Layer 5 of a small transformer language model trained on English Wikipedia (15 layers, counted from 0, width 64). Numbers have three digits each and are written without spaces.
In attention head 0, each number of a token's query or key is one row of weights dot the token's vector x plus its bias. A token spreads its attention over itself and the tokens before it by the softmax of 0.125 times query dot key.
The model reads these tokens: " J" "ael" "," " and" " B" "uck" "y" " f" "r" "amed" " J" "ael" " to" " prot" "ect" " himself" "." " While" " J" "ael" " is" " dist" "ra" "cted" " with" " B" "uck" "y," " the" " h" "un" "ters"

Query weights of the head. A number n stands for (n - 500) times 0.0014.
q0 (bias 0.013): 573338584487376480375458474589527522350326590528538616463566625590529547559611521516347658564503528420560550359433493458488350353622515563421738415522647621547483410545703450456145349647666439
q1 (bias -0.044): 506464472508497527582461426429664484542536471476512580503385449724384496578558616630521541531360556390661515582354579586421349407692347617526480404484403490603499639452390342462483452488592429
q2 (bias -0.023): 411489534426507190559391590432368583457207343566459473417350641614581258459590398592494679547456355497243386389431266525616511497729341479389490459649224636558492552455606505499608453586626561
q3 (bias 0.036): 512384115672395519385561640437582440489406753602408373593671605549314388599274501463581391572535458398370647636536552442119526067337778470589205337349565209571741568750674591474611523593544562
q4 (bias -0.010): 400593626569575694518611501481613545649693733363631501519664272475408646625371549550519328414399683555732761484500551513600394800328266497601637406600491572362605522179466335514678733469476473
q5 (bias 0.001): 550536654433577377467499511555550679520650447376482366479395498472555613351690497459532645535378555568562229524610379703292548629592458520657515541607181514833373485455540487372707486370636623
q6 (bias -0.018): 544326427383371568598426507346439532474335583573594576437433489593366372371510440446717406140630514740507730654395560376492443601551505598402619374555606257490615690456486615423387594358344333
q7 (bias -0.022): 689577571244437469432533553658593494594566423453538618261519548400335681730346456635456485480382502318465370382519480605681442571581502458481785535502406626396335326512329187454344388410523445
q8 (bias 0.022): 508617539592519518566788440512446437575666451467481351478684438535526598509260491544439459459522508519612420557482441485453292431481442571563418611467451348452481362701512748513467393653322629
q9 (bias -0.033): 530397500451355575368655510573653532522290562666421565483353561533213614504434598570517324490714606592543505595335358422512451502718599537533552494631482359734554464431330522520401329539545450
q10 (bias 0.023): 472498209631543705670573505244404344459451665510447456664379616473485462660475516464394338542415662459627816596296718365702300310634489515561453501268603670389553688483556431511310625458225482
q11 (bias -0.030): 573456450556490613522424294499445479628775383388652412393800594533553525406457431670462540476409309567519442430753347597528630516495567660505427534314489551499439277603306462501589303512625619
q12 (bias 0.023): 435426271516431382572135407405486350627462362692385339519694457679655293433817528556484698474585350492391563589567317651557745237549417418476457515607447507538528396525462504448550376560532656
q13 (bias -0.015): 610616655425451231469591332565614446383601533329595701617415508208299490360459540349563576594516606707560523421689872628272643557263440541662522485273421281626571598474500728347545597437556493
q14 (bias -0.052): 472138472348295520661541504134637447469341602535464521561457553567669611373862550457483655445672457508574616533520326386514410271673449518458708442550632621682441332494657381379031518334588285
q15 (bias -0.026): 583607671475527491458572576490544625367572526526514602449466644409568673502492464387328474506540405356479405365456360394724557420554494382529573569532592574643587462491637485485330465555500686
q16 (bias 0.016): 629380575345663380527589485217670543383626583206681526581502511379565645437477393510434298325582478475661678521499638420467469703539632615515472536443580438583584448620543613456427799360331470
q17 (bias 0.044): 522520529469310355594601547647589351555397276323475230550441485498541747505327538320342424398631697514518599493477540447676401578443453628620498543495537586906248520513510694728429555510623681
q18 (bias 0.075): 493765542353537422482861637480420374528824677341555561517689615480416445517260548474630256616337671579665434854438517574614727692273412406478550474393498684322649589464192515357783634341454629
q19 (bias 0.053): 582650666401534684367684555620508397594693632399701462497740570327245595568537625513759122493163628673646485830469670436499607484154589472501562452287698621260580622596357339251421654450482641
q20 (bias -0.030): 310777453509492433533380311545529425745429596436593380473617431486343492699622688591415638591546480625504671507494452377517470320471323567597734266497448435508473558458674415406467527663422511
q21 (bias -0.015): 455290431735446575500479595586601306293342437604487607500454472762577458436251484492437546555473352325569569491417584417413393432643629567312416483528603326506528481607519523459450443635612395
q22 (bias -0.007): 677424590462644471341373421546448534761661541355460574509789383672597604577561271623376449431608506469607497468485450651334766536543475421387684648564419313457451558720493654464185197370391414
q23 (bias 0.051): 604462588393355526524714390539515406614564563526488373517633490414413702658372783501521430467504576444570432548374466374789641733339477464605653498480538662391681424495370422368525611378436487
q24 (bias 0.032): 462790622493636498415520571372583583405722413510618437665513528456554639547573430466604312595534723457548500617637544588718540558401354439729566651551654616557543454292349522556895593511408791
q25 (bias 0.034): 519311513536442563390559481586657638700371379462424356738657545642541601631326361564386435288547433448282549557626533358606785580530455397606530628237628492448480528607714458568595596480409557
q26 (bias -0.031): 605285381740344494564367445458631276478269482674236568570515498705755557578551604389457489619465345256535475336260437601454378422550731614504339485357578554548484539693596521313390429483454142
q27 (bias 0.041): 633164394687542732467648486510575425541442510577505490735536547680537520497478554535314661541326428246452533315685712530398341473555476420610488725272445434481470255733859380455541504425593433
q28 (bias -0.010): 639604401455456329480152550519450360406470454596523630518420398356563543396812518296546656697490380532409507375604601532360849303553592345484554479568348410749466578466660349345533456437770544
q29 (bias -0.005): 353335486765278398631221332264462478616236361638515396558512408817654591540518430486470601355497257572429645341532309480435339409545552943582321320382368553470264604502594518509563377545627209
q30 (bias 0.016): 608746568495510650463405406823419471716578574501569575187656255232517833616440563662658335667481579544652569401325360587675562804553395511496647593577438480520516488330339481433586340613415520
q31 (bias -0.073): 544346484372467367598528576241503492491442508437474646463366471478581527429609570491443633550328286349499462389505620430301336287606570663468438417291505655490352541699624312651075499466728217
q32 (bias -0.038): 411532341774567584554496609282614521423364531504380523406315639542556568426605455380506464625441305468465675483489416533312469204724558410473505277537583341865503789398601463394400368446546450
q33 (bias -0.061): 506484445497326440534580339559664530471523498350463562469419480502273338347701578606234704452639361377541449537507490326421502306703397424663318288478328487490331425563431452593253448559640499
q34 (bias 0.024): 570601517286481532607440360391239650475535405481489470257675531313715576449377463636443484547735480632622500474385276464373448461448386532624594446573593516517391529559430568604481480398225314
q35 (bias 0.011): 723493329635400601600571570450511558351483605657395510492473298504700710440660539405622606615469468362572353485402543334301498398781563388660482531634446344600485529470720349305534457414563331
q36 (bias 0.011): 330380512404430574539213565510672460663267349503604243423518534473607734556380527611619544573501411424338371432557341377576513269250534421557700529581590465624533449552743353391472596406570456
q37 (bias 0.050): 512555552490264504402413498516425547597368489705376505591559389594425564551539306399463383344782619676431447464487377496540496406454500421514624518793484537322334492381377542884375109532629425
q38 (bias -0.023): 587526393491434502618585494365430381471511517526578482445448566443458427457734574381570581339425418475428678575569662402705447521580462506510612512351574506431455496544550461386372582424402585
q39 (bias -0.060): 393487522504452472592449493388493463399393347728624462480360412440500438354555697491497606514444383438320566353685497464510343357323449502542269463673490511453522304392481473611638586458777497
q40 (bias -0.072): 407531439634464488463596489573383451510293632662454566483565293443460456527503496656576629753619490589460472499386506397147376313633454368411414503610292182447500402669662630553457256667504399
q41 (bias -0.048): 263420377757427666640668475485455418536414551616350349532573449527546379559525586411362653308591502521404836522651492539626316373310270403483491446458705471324468465343642656519349624661287603
q42 (bias 0.027): 473480376488496673557484757509450334501558566589456456587419502450547546550534412393560433447514540376491422593596499560587427316333581420520544573307493457388385421667492576326334605452282476
q43 (bias -0.041): 429457653617505294486520530510559611320568571362424373511505617497624525588530506284406777528362474375469389389568604538356563331396542477432666259503538558591549574549620570492274425474635534
q44 (bias 0.030): 633636650579639396370339253418469605561641440378611518380669514487510586452605402602517522547401550606486673330723525673526590646535478642521680804710510467497464487234462519411595341363538606
q45 (bias 0.037): 636501557569525568448357379602455359698585523396488463384539378505472528446704556489460549508525565412572553326408516516666587668432421333520640656716381441481575558438557527384272396339518548
q46 (bias 0.016): 300220308841425681508304404359469383643332507715484539621407507843523383288511321474504651518580347594429520333672367598348364209397505484499339626569332241361499504454769612402517180519616355
q47 (bias -0.018): 436248561482455430526442350378588523565367496534433518483359492693434435410593607465302515203637347467474585476319406371655506570572614531375400488694429534374519488509485566564238488373459368
q48 (bias -0.031): 708640617410519247313509236437617739497619492343571473313718544371626536433790584491608559454505430422441299365473628495658523874458514385725708570588798676362651468473646531630622409557427618
q49 (bias 0.038): 461358187597378634595715766310520280447416522798379467674265287542550553548527539373518328342584404174466640626465596332650216282496558459543144602396640563136458486582593435737382617788501537
q50 (bias -0.006): 589607449389527500503361522413601470580608295454709626297399465569410638411198367518643423503394466502461433347661639668381382404330509479552618591672473266525498639385483372520613312319720430
q51 (bias 0.017): 462546613606561383343399329467819408791461348381426553472479330442411662511437474603565384664600501552440601325563504720407537682355527553568363881645502352748564628261563407675625434606715639
q52 (bias 0.035): 435620490413468446567452550654484404623621419297491454449444389373338416394391450586715504550537627640443389633547554631590679806555513544427514640420236408690494469463101645619703495433526615
q53 (bias 0.065): 545118276706433782411475531612646444576454631432345369475461483582502375408633553669540462501482415027541487465451394414645572508428538304609281473499589619105687505498465457376378578483556381
q54 (bias -0.043): 454493448401619420430768461416392598614588568365493664640372613513423630526319431429394419555594640740445608550604614601433679578650561524362601581284441449699447575495414737642466271359437478
q55 (bias 0.015): 566513507451481626477515495456229561603422631537624462720376474500444566502763403483620509592574694597443608501642410331418451356504412583620484679474325453383357513505788548337553512372494430
q56 (bias -0.040): 283420562431394419486254417467745511489205278656599354735369404594482565554600522702506544585586489483390419577583558371323413075486529561599405413530491465341319327640436466612528427504623261
q57 (bias 0.018): 515785562463604303452771509577499566360659572370492486434457705189567710636213370332591416695497554612541305565407551501528550544441608499505562635379585500541596646527625540421610442703275776
q58 (bias -0.053): 666366510549598485447378511339382365591370540675470607713551402601666573438848576396556451555494463545508706455542526564470640616627540606453578744433543452683535506566691585347489542450510415
q59 (bias 0.045): 413404148634402793550507596839558343740439633480435326425466366586481443471702549532622435447533539275560543647406466380770599399479267139494553301555611482196536609447462597491306345644497541
q60 (bias -0.055): 415400329600496390528469633278677318497460472575511713354494506608563521556402454476446655531510226160287629314610571543622452333451608394414515585422488303534509381567615433352308484405496436
q61 (bias 0.018): 629376415406363613364788572565406402516598626471459429676596615485499639407377401381419297412749558548647631778578324498517638629531593523527482555326641574459454339678413667468538461535340646
q62 (bias 0.055): 626413548336415579537507691617400494440565533481471460460609390391557368430518341481753442302664589426557467660491485500463576601248327347488536472515620352295599559609422664431438714490308506
q63 (bias 0.011): 364569260446371268524524314291596440823486422410478443354508371599496540371572568566710675634659363483324682661597467473440591344539400501536425715571540351489487570447621555645631275512591616

Key weights of the head. A number n stands for (n - 500) times 0.0015.
k0 (bias -0.052): 580424430548423471475358488557473704490352495493384539594547408381435573450340558529630545461656516489568438421445407514436461390565424382459547654517311520549414588633360454600542497504373344
k1 (bias -0.114): 464389510465566469652457595630412508435422372656531434570537542595511658437603451443522515555611395515547429401473641523521603486391518477437599564576506416568461440634457539528532560507498358
k2 (bias -0.045): 578392774497281387251427458591471592637701456551540534405650445515463570371209520434458520308537520511564486537674380474528615602475381438580532655681483414320689558480345417417454450528585441
k3 (bias -0.006): 465624481734714506542312652170596598440499423558443656403381253328598367544656047611562713649725503308330544554469592352432198364432472642322420354543501200555325659452742630489464332454363344
k4 (bias 0.144): 507415379455433625642460415462456291436459515461510350638467632473495532550417648485570416667346294562435366586435601517507593731420757487400472496242666474632428271551435398529569656490388553
k5 (bias 0.013): 510484524435535553392669558760368533442676491530480621451525543578363431412549442487413376385492439407583374541388589489635716633447634612429450689556550496288593483439476504677679512449567695
k6 (bias -0.053): 628545419571512385608352390396600479467487375591432381449620334415618628557356517529390593746413395491494580416463365483606471459456329572651622622545485732634452416643462517490624703595556502
k7 (bias 0.033): 287409480457460465548468637679381460420433449444552537847435529585600570437294661453359397587470594536582422574498524595537668364566459359382429447545547438525557495520408411413589535421561589
k8 (bias 0.005): 385696526541639601491438530439635476414543575565385506476376714461446435605486519490551442395520384586518630476409502423445567350499518556364406355516554369549546462374580395472479592394631577
k9 (bias -0.056): 681470451636548382534359593412246582372545595671473565474545486436580604317375577522449371553411434563549583360373482583503578348494480385473595591591482467438473483683706501513533642601540533
k10 (bias 0.027): 490436587525458568666603526343540603547224446433476491309451529466525608709682509490430705611681272557412418395604507398486334333481384416595583145459504395697390324493544564321314564513502339
k11 (bias 0.024): 369706621611538439442557455711515399556431557345496587708348669602417425478589441301569468440484492389394588461422478519275592414603536591412313382499495433470546715518482613606531447416257523
k12 (bias -0.050): 392783492545503350570573364618412396762674427411708509419557478539543521555464385412564534419541733504441364522562439443468628460432374351641466397734555411304586764374379538560360463490485428
k13 (bias -0.019): 477564451408585654417584548460502663321610510548312321459537372349502492630620471585290448569471483277466485544602554509601357501495526664484591595471619703537518336478603614523699574605502434
k14 (bias -0.134): 552606342458503504572305417760359665650243409611257605498459391414352540519382650629602747542491472400484453274465431569495499427696319384688520449851332456444388486538430478614470434682518492
k15 (bias -0.004): 593394503514449520443579364463373571588398631490339499497547469460311445477401529479590477477550580411559599466484453466482439518558429394464436422477445433377516461464488502656511499484544452
k16 (bias 0.055): 615514435590507709460572403493432560598304609512245364534338598342502511619594489670564594597412323450588487389418449440431292436684467694469430344473507548594443336432523472421704565558628577
k17 (bias 0.166): 611631451416442562486552208426577560414611537534542535509391755451464487547445550495470431462490341432550268363468597699446603369514657524608513643290380386435687413571510660525586608401557599
k18 (bias 0.128): 576543470590623522469693583412574456422519629485646372446312499534548300578737641436524488605367312456472482759564758284402559349289709564325320234148569396477612269440561567444401343498375438
k19 (bias 0.046): 402508348506688558649635740556563472366381640380302413596248377415548375613750440442604722802532342305503730720408555477583588286246603641409400237191525463571398391654558599482373362441146500
k20 (bias -0.100): 501539500394459631683383447618446390480650404471425391583456394188543535601399478352538517636549605479521530350659396553593637534640494365455571340549803359503512502667408492530300677373351473
k21 (bias 0.000): 533453535581608472414381435228670563414321508667545519553565490628553563423524427494690497361544477636461475443492450512356423385526589560345597612453253504511440576578481449532514436554571407
k22 (bias -0.074): 388645376463474437554434532659293520474602474480494410596573643522433496541472495486480257643524685686622414556306417400570551371492378486495399444589537541534555482388290456554552423452516634
k23 (bias 0.112): 493599403614490418530621508508467352400567604489584483577261622474474418557529659650542446640299441475483504504583473492508556347397684400469502281348533498538518408446452421537429396577520476
k24 (bias 0.125): 550396405545494539627781406477458345620520654370481342408474584458441443533568496432515360418500363479418449557543711535389549631426635335374221528357555379368587470437450530460489647479604570
k25 (bias 0.108): 431665681497433286435462437396419358581612496441427552544449364422412537563644400628551433616416498586435393501652463590411455449505702484543327491335415325593527556462387568445494412422509683
k26 (bias -0.115): 543549484410513554597427600438428695486428330601509623561409533687469455485736353602488631362635548564403485480436379414554416417514626512513547423613256523646315651591322525485570244719658335
k27 (bias -0.009): 283467685533559427409503576404611587445304296552311686602375452538419515502642418700596601434603413568380302591545419611331374447643732587436336534570294390541257524384592474585521313454623450
k28 (bias -0.108): 373474382523465514466651409538425649492563405539536493479651348542549407409503321436485418573614835335536290608590457483621436595485522465540595514655510605253534660491377641620526474562423519
k29 (bias -0.105): 472638623434364368601261443600610560584624327662365624579456585639386509504447277310509604364624443560313536243543326531538536588685525534546588594688369472799493763673211627394576517615433457
k30 (bias 0.081): 424456477530418633518488573505341348312579640335553416688597817476588523452305625280436214632530584552511558609429484421602742552280605332527542532362756601390450501686319382559513674505455712
k31 (bias -0.167): 354372540324429582429307626734599709570212364613320587583391498598417539469485467613590708475657532372727557368533480479518437476752292567693614470748458435627475464506522550464500350579402379
k32 (bias -0.162): 547337586355581682527278448433337589537313371653444637319571292569394431373560245324508510557701489339348449316347455477575483560630387521450525472776491373435464414704486593582593529633579498
k33 (bias -0.146): 415597643443550451516394355593316571615471488617469466460532418357412643431532534479533538444416545495553503323565592565620527441609349496476725374690526418447570413411774570617528491404270310
k34 (bias 0.035): 493684522435539478426423381653480422514581513348645477467516663337547408526399682530416292303461467471504441441363518286544503559528288416700553390512684572597615540425422512623521625583579772
k35 (bias 0.015): 368425431602513454516470509437526569376342403650476626414602473547422442388601356608563387459565522512477392466504536443672439589392635474478600447725355534459416572376389411703619513621618620
k36 (bias -0.014): 533584452400510477522410495587445412459520393364471590706420490409531413532392383562612519489529534396399505445629375730532596573563479469563441518481452263438454749543254516648322353486531726
k37 (bias 0.068): 545667333492325181654381452471439641522654396570764524407685574617569458429228614402454167462397607653467349500378519633642595507480413299566558627616372573712595706446464541411502659501409545
k38 (bias -0.111): 343435541491474553594572377487665461575358410485320454462418355437449553614462499444442746682547492419466577416615389547573526365578410479626472359624537606446473358525500492466502583486587399
k39 (bias -0.110): 439385478478479474441501383510642380599519516558521505440426587522547448417356501510608588383471530374387492489514443606432414701547407492600559605642456512419509582414657513575508506626495419
k40 (bias -0.103): 328527528600587602420193681370540662362603476663390531380661506357562527390333442514614431487621604656468621523526464441679488543428369460497614573791559461493383573475589317434378543549500570
k41 (bias -0.145): 362630517336550558650299360333657298635512467461438550348535370411439539733379577490461724543529536560266474429517445560446453522576421415642546477551575539575393316465593407446392622425602393
k42 (bias -0.097): 354539394387641557703552650457582532542402459391250579510507430564510464721553433528304673573606585550497605612584472485596448402677391485479408358551454455432379461410551454371327391350620533
k43 (bias -0.099): 510467356377517663418469475608623577506470530522498615418458384540233424572536375582614549523600557319488449356487524462643409489529401558376506591532395474576576461434380395573599331516488383
k44 (bias 0.108): 422414477502254469504666392670423374442581512390590401559484619493423511428365556357383375461529500531351337420390351599377609502379529469458381541523608692427621570421239533623703680640520629
k45 (bias 0.079): 413472389435370520595614342523351450403566380434612369539500660508432501508399570522434418601455580603510417540422360583636612488370497459584553412505563622356513382373338474697491414498538463
k46 (bias -0.031): 479668595486460279565336547404487637464557211609482601474683464666487422529391377320430447324576570669198486534494340666444485601609472593485497631744374538589353732431419600604416434500535422
k47 (bias -0.027): 648594485503382350536482367529343515615588479680618498474434552558490566465431630551549584518321592696507498306456303554552474396548365536609664424608441659624512490431544497508544452614589375
k48 (bias 0.017): 603488496567257618453664400573454435615500526237606349539304501310410371507501493625653321448399510409572598520545471542575617527465597483581277538416595692590547545417226410622703529508574401
k49 (bias -0.026): 324450482551477383670425607189684507663233491577381549380478576636609476657467389561586653520586571602595616543578585553447317404634505436638592328587404426581312489370681445241265454340636333
k50 (bias 0.099): 437450431445523414545481494503551476300433254535691406720509574663691368466402426351423215515503494406430363599419584681444555561503509621426430604486507512593567564488356646627667597470608572
k51 (bias 0.066): 515490499408378554524474520450184484369644416525636378652511649570588466353440409465496356452447578485478488474349551807364655664422716517637503605471713486419455562585450678551555601565583606
k52 (bias 0.123): 487535553522514593434626506504503429399678537443638438521558670637567620412508559441306409591362462544559572526656623570494734507393550533481462637402647517226648438525621510378496538464464603
k53 (bias 0.095): 436481581471437348552427586391340363608286467330577552494416553529427527566631400681518598481453454581403538552518469538521386415439526545485586315481365414474336500293473411581395038457401328
k54 (bias -0.038): 587550529560492556390475625531420628422573586635430587402438535527479443489621617432361349716514539585494430412539574444307367325653478542489340578493535545558572315590626625318542531550549562
k55 (bias -0.130): 409439501509408344610510616602557570403576367551158520400551467292422457573453501450314653614646467528392533516563432554555364558468519492516482488609482508427362528460478585487353456452416662
k56 (bias -0.113): 457590440417574365600392638656445518602570489564430490470495520386631592518573392528646462373521531591411493325628482681612441526585331438504577562732355339652465828491499487373360471587440594
k57 (bias 0.090): 613547558588553682341688680354536624330500681407482503454513461403501299684569476387469379479554512368518708555559664429549471375389611570404431334284675515535517449499452455437441561389674600
k58 (bias -0.159): 466409429522395508532560523528496572534494463580243471440495499509456507468500441583503590572634581529595448549473241437412473490577599431649413567658467629336386518593379528497491500662603542
k59 (bias 0.094): 459564500387476425663337514341471361529338447358585482447629532450531536704470469384549403722509582579459506609610531610705593359393484452581605443480440431443407399509434369572233289250380377
k60 (bias -0.110): 290396470460498677557319387397471492595374387593334488720428410575459526467332405474495710548596727596362578432662429586423423490766316440521363410765527398397461424442451467465537395599754343
k61 (bias 0.076): 558822553696662367454561523359518511562481625467433602400373528406558319651568577465489420527429438524483442606366578338280442219617650495359353387367444458448443484475662590430455444348469627
k62 (bias 0.179): 396612378451636412542424475403647360523516486358444339469653446412538520677394514686397534574419476438573596716434582405658465552335401530599526575416514588464475405363464374488500430396580611
k63 (bias -0.079): 358705595496423464530378448532471378515631310579652426468395538372548387512434425332562492586565683523355504357669627625392637426409480475659410457702763415373547606435388657564395476514580538

The vector x that enters this layer's attention at each token. A number n stands for (n - 500) times 0.0072.
0 " J": 497432396450271543597346298638335388569489366617444571538593606588603474515106613348407271330573742603553436361523325625458534534537350325683633628792477498475507660651479390596476692645501518
1 "ael": 450442413523308530572361364670409561496489423633489419477556628558520605410132548351548296412559611611611372388461385655436515686817265356669593718821498557375590720530419452568493677553665544
2 ",": 553397343607199462511275322664418486577559476593538504512625615653638626386118518403482339429577590632523486377479346629554559540738342322654621632805535574410450654559437366677521630515632611
3 " and": 568380432479268441554270398668416511582435428572532467447646611633594598404024514465493342378457597588551494387517396599505519539698311337653632600774575595417533755601366413690553675491595660
4 " B": 606382430457231483594356391695377431501565396548509528463519566583645508438114534375437345484547747656623496283549418612476596625699393377612579639956563572437546642613500368645650607502522594
5 "uck": 503444443440370520501406419696327450495487311588539510441617677646493569381211541361545386538561688664699387463491440717496525632738185377701449752860532568466634623543495447640545706567589626
6 "y": 561424390488237479536298407661461521473593501706542542597577574606600592458130569339513344506475674591523434382462472675518595704765361346675570666923498518340542568442459471647515739507575591
7 " f": 502488470472200453511308446649328506546583468517437502482584568561647572408187564411502266435617757617542459395435511687493579484800379345646527631906575610415586696546403359599593738489442619
8 "r": 501511418394205439579333353746297501394605495552559596476700558454622549461235510374514310439600599579675506432584418581496610578839386373644554657886538524429553695578403481596545728580624607
9 "amed": 489469421489307478664272384679389430507575463594501460482562567592544531349137567445565255471593697623520390446472450624530564604764318244672516683806545714390549777502442442595556672505550611
10 " J": 590459393490302445623323340720389424431636461481461493478550569563603507471131530359461249426515737624552390389531464613445552616747375394642541643941491552399587621675486310598615584561578610
11 "ael": 483468411535309513543384358705370564503549444630495408463559654550550577426117549357542267417535617614618330427428417659428518692788294359665556736752517567353606717530428466571498652528676553
12 " to": 625494390537298433453277373585330415622559471641525453486637605656580548418124478411467302388485681575582416392534456586491555523714277261592585641783495601383567566605325347730499722447567664
13 " prot": 519500341474259401473352336599320427433566471576409474440665535470538633418256563403476227402613728606479442437379463646406568537808337367591569708803506580384648663642340342655599721464493582
14 "ect": 453466387379286509601318410641299611492648472656514473473691607488420563517232629357496294462624642624648467458413486699493600595767274230705510710655494608460603662520395479654582694552660575
15 " himself": 501484416607272437677286299685343468516473479608519394452648593536553581416127483354539330389617680607639460459365514604531621628649346289654548662757517631405623618538386409622470714500618677
16 ".": 635446331496273435577196314608429452605624421589569429458637642673608555411157495350493305466549627647563405502474327660389639532629327340791552642694662553481513651534435522644569615484558646
17 " While": 442472475567218502619282278588388473542496457648661520489731543609582548347177582399519264431477647648727453454519455585506627604598218278610537597765607582456530605528359458665537677433562686
18 " J": 609465401500294447614372305686404403401617457445491480483558578537615507465122562375452239419464719622576393376540479626418565642700384400639569644919530569415593607664487312607659590590558626
19 "ael": 485466417528310515530425335698348549491550446602521407473552670531553581416104573361528251417497615624632321438425434674423522710759313377662547740719525582362614703522438467571523661531679567
20 " is": 502498420552207415533284303627320448549488448610493486493605638578628613390162530282497289448465611731590531460419385625527596527606385231617635704692585613395592574490424390708554694433567602
21 " dist": 557502355373229432472288368641371472457593492563474561394728542529497549439231553358451303369568716613537483355396456582468660501720378325530611734675609516379638636543393337703629744528507716
22 "ra": 563456417418165360513332398662356417493631539536580539508637587429489549437250566462445316519584649683596446437541290563559666587769306355577522636781537636384737673555429564644542764543563659
23 "cted": 559493434517243477689328339669424448462568540548549455418658580568540447371159563444545219424625636594534444453431458736596554580664249210672465705692601616436640653495316467614538696514536584
24 " with": 667508393467189441633293337604398413569582478555485496442685629588551600409117594396452289445424649613542468491491439674549634557650338290642570575726563578381621670583360510699517710434535665
25 " B": 618399446458242450601402328717376420491622421493544526467522600559671489461098580386415305502521732665634443332522464623464635647616434380611588633838598592428603602627504378657692618486537628
26 "uck": 515455445443371511487462385704306432474517346529589479440629722628504557400191580372515335561503683667709359491471468733497546644675227382678438757767556593478671614542484458645579721561587657
27 "y,": 586470327538198425591272277612366413505660496533637582515640609654629548437095548330470255461521556617585478452471441647527637556656315375718545578701539596405501641480424501642543656480586675
28 " the": 540380453485254442587289357613417430572529513609512487414555651575591483411104550374448244389438663665597438450507485710536687660602385289624643641643613586373500694531367434653645732508555607
29 " h": 532460393420190468502341367696324461571600491468507448491587662475625559426173504399452308442447624669651433314427480589390538515643420377656570699824612548374637615521318387559574712491433764
30 "un": 479493462438282494446433356615319429442569508555702373466672566500574516353224522466472195551510573713636410405464423608524669599810242246612486667752583616462504639615321500695548688533534602
31 "ters": 556436358537272503571344399710350472453575473540732449462714570526630504329139587352542238478566673600599431394510358626499603653621393232639533614755585591431562550438392441660526722411558575

Token 11 "ael".
Which token does it look at most, and with what share of its attention? 11 "ael", with about 20%

Token 15 " himself".
Which token does it look at most, and with what share of its attention? 15 " himself", with about 50%

Token 8 "r".
Which token does it look at most, and with what share of its attention? 7 " f", with about 30%

Token 5 "uck".
Which token does it look at most? 3 " and"

Token 24 " with".
Which token does it look at most? 24 " with"

Token 6 "y".
Which token does it look at most? 3 " and"

Token 25 " B".
Which two tokens does it look at most, in order? 24 " with", 25 " B"

Token 9 "amed".
Which token does it look at most, and with what share of its attention? 9 "amed", with about 30%

Token 10 " J".
Which two tokens does it look at most, in order? 9 "amed", 10 " J"

Token 21 " dist".
Which two tokens does it look at most, in order? 20 " is", 17 " While"

Token 14 "ect".
Which token does it look at most, and with what share of its attention? 12 " to", with about 40%

Token 16 ".".
Which two tokens does it look at most, in order? 16 ".", 15 " himself"

Token 13 " prot".
Which token does it look at most? 12 " to"

Token 12 " to".
Which token does it look at most? 12 " to"

Token 31 "ters".
Which token does it look at most? 27 "y,"

Token 28 " the".
Which token does it look at most, and with what share of its attention? 27 "y,", with about 40%

Token 22 "ra".
Which token does it look at most, and with what share of its attention? 20 " is", with about 50%

Token 23 "cted".
Which token does it look at most? 20 " is"

Token 18 " J".
Which token does it look at most? 17 " While"

Token 17 " While".
Which two tokens does it look at most, in order? 16 ".", 17 " While"

Token 26 "uck".
Which token does it look at most? 24 " with"

Token 4 " B".
Which token does it look at most? 3 " and"

Token 20 " is".
Which token does it look at most, and with what share of its attention? 20 " is", with about 30%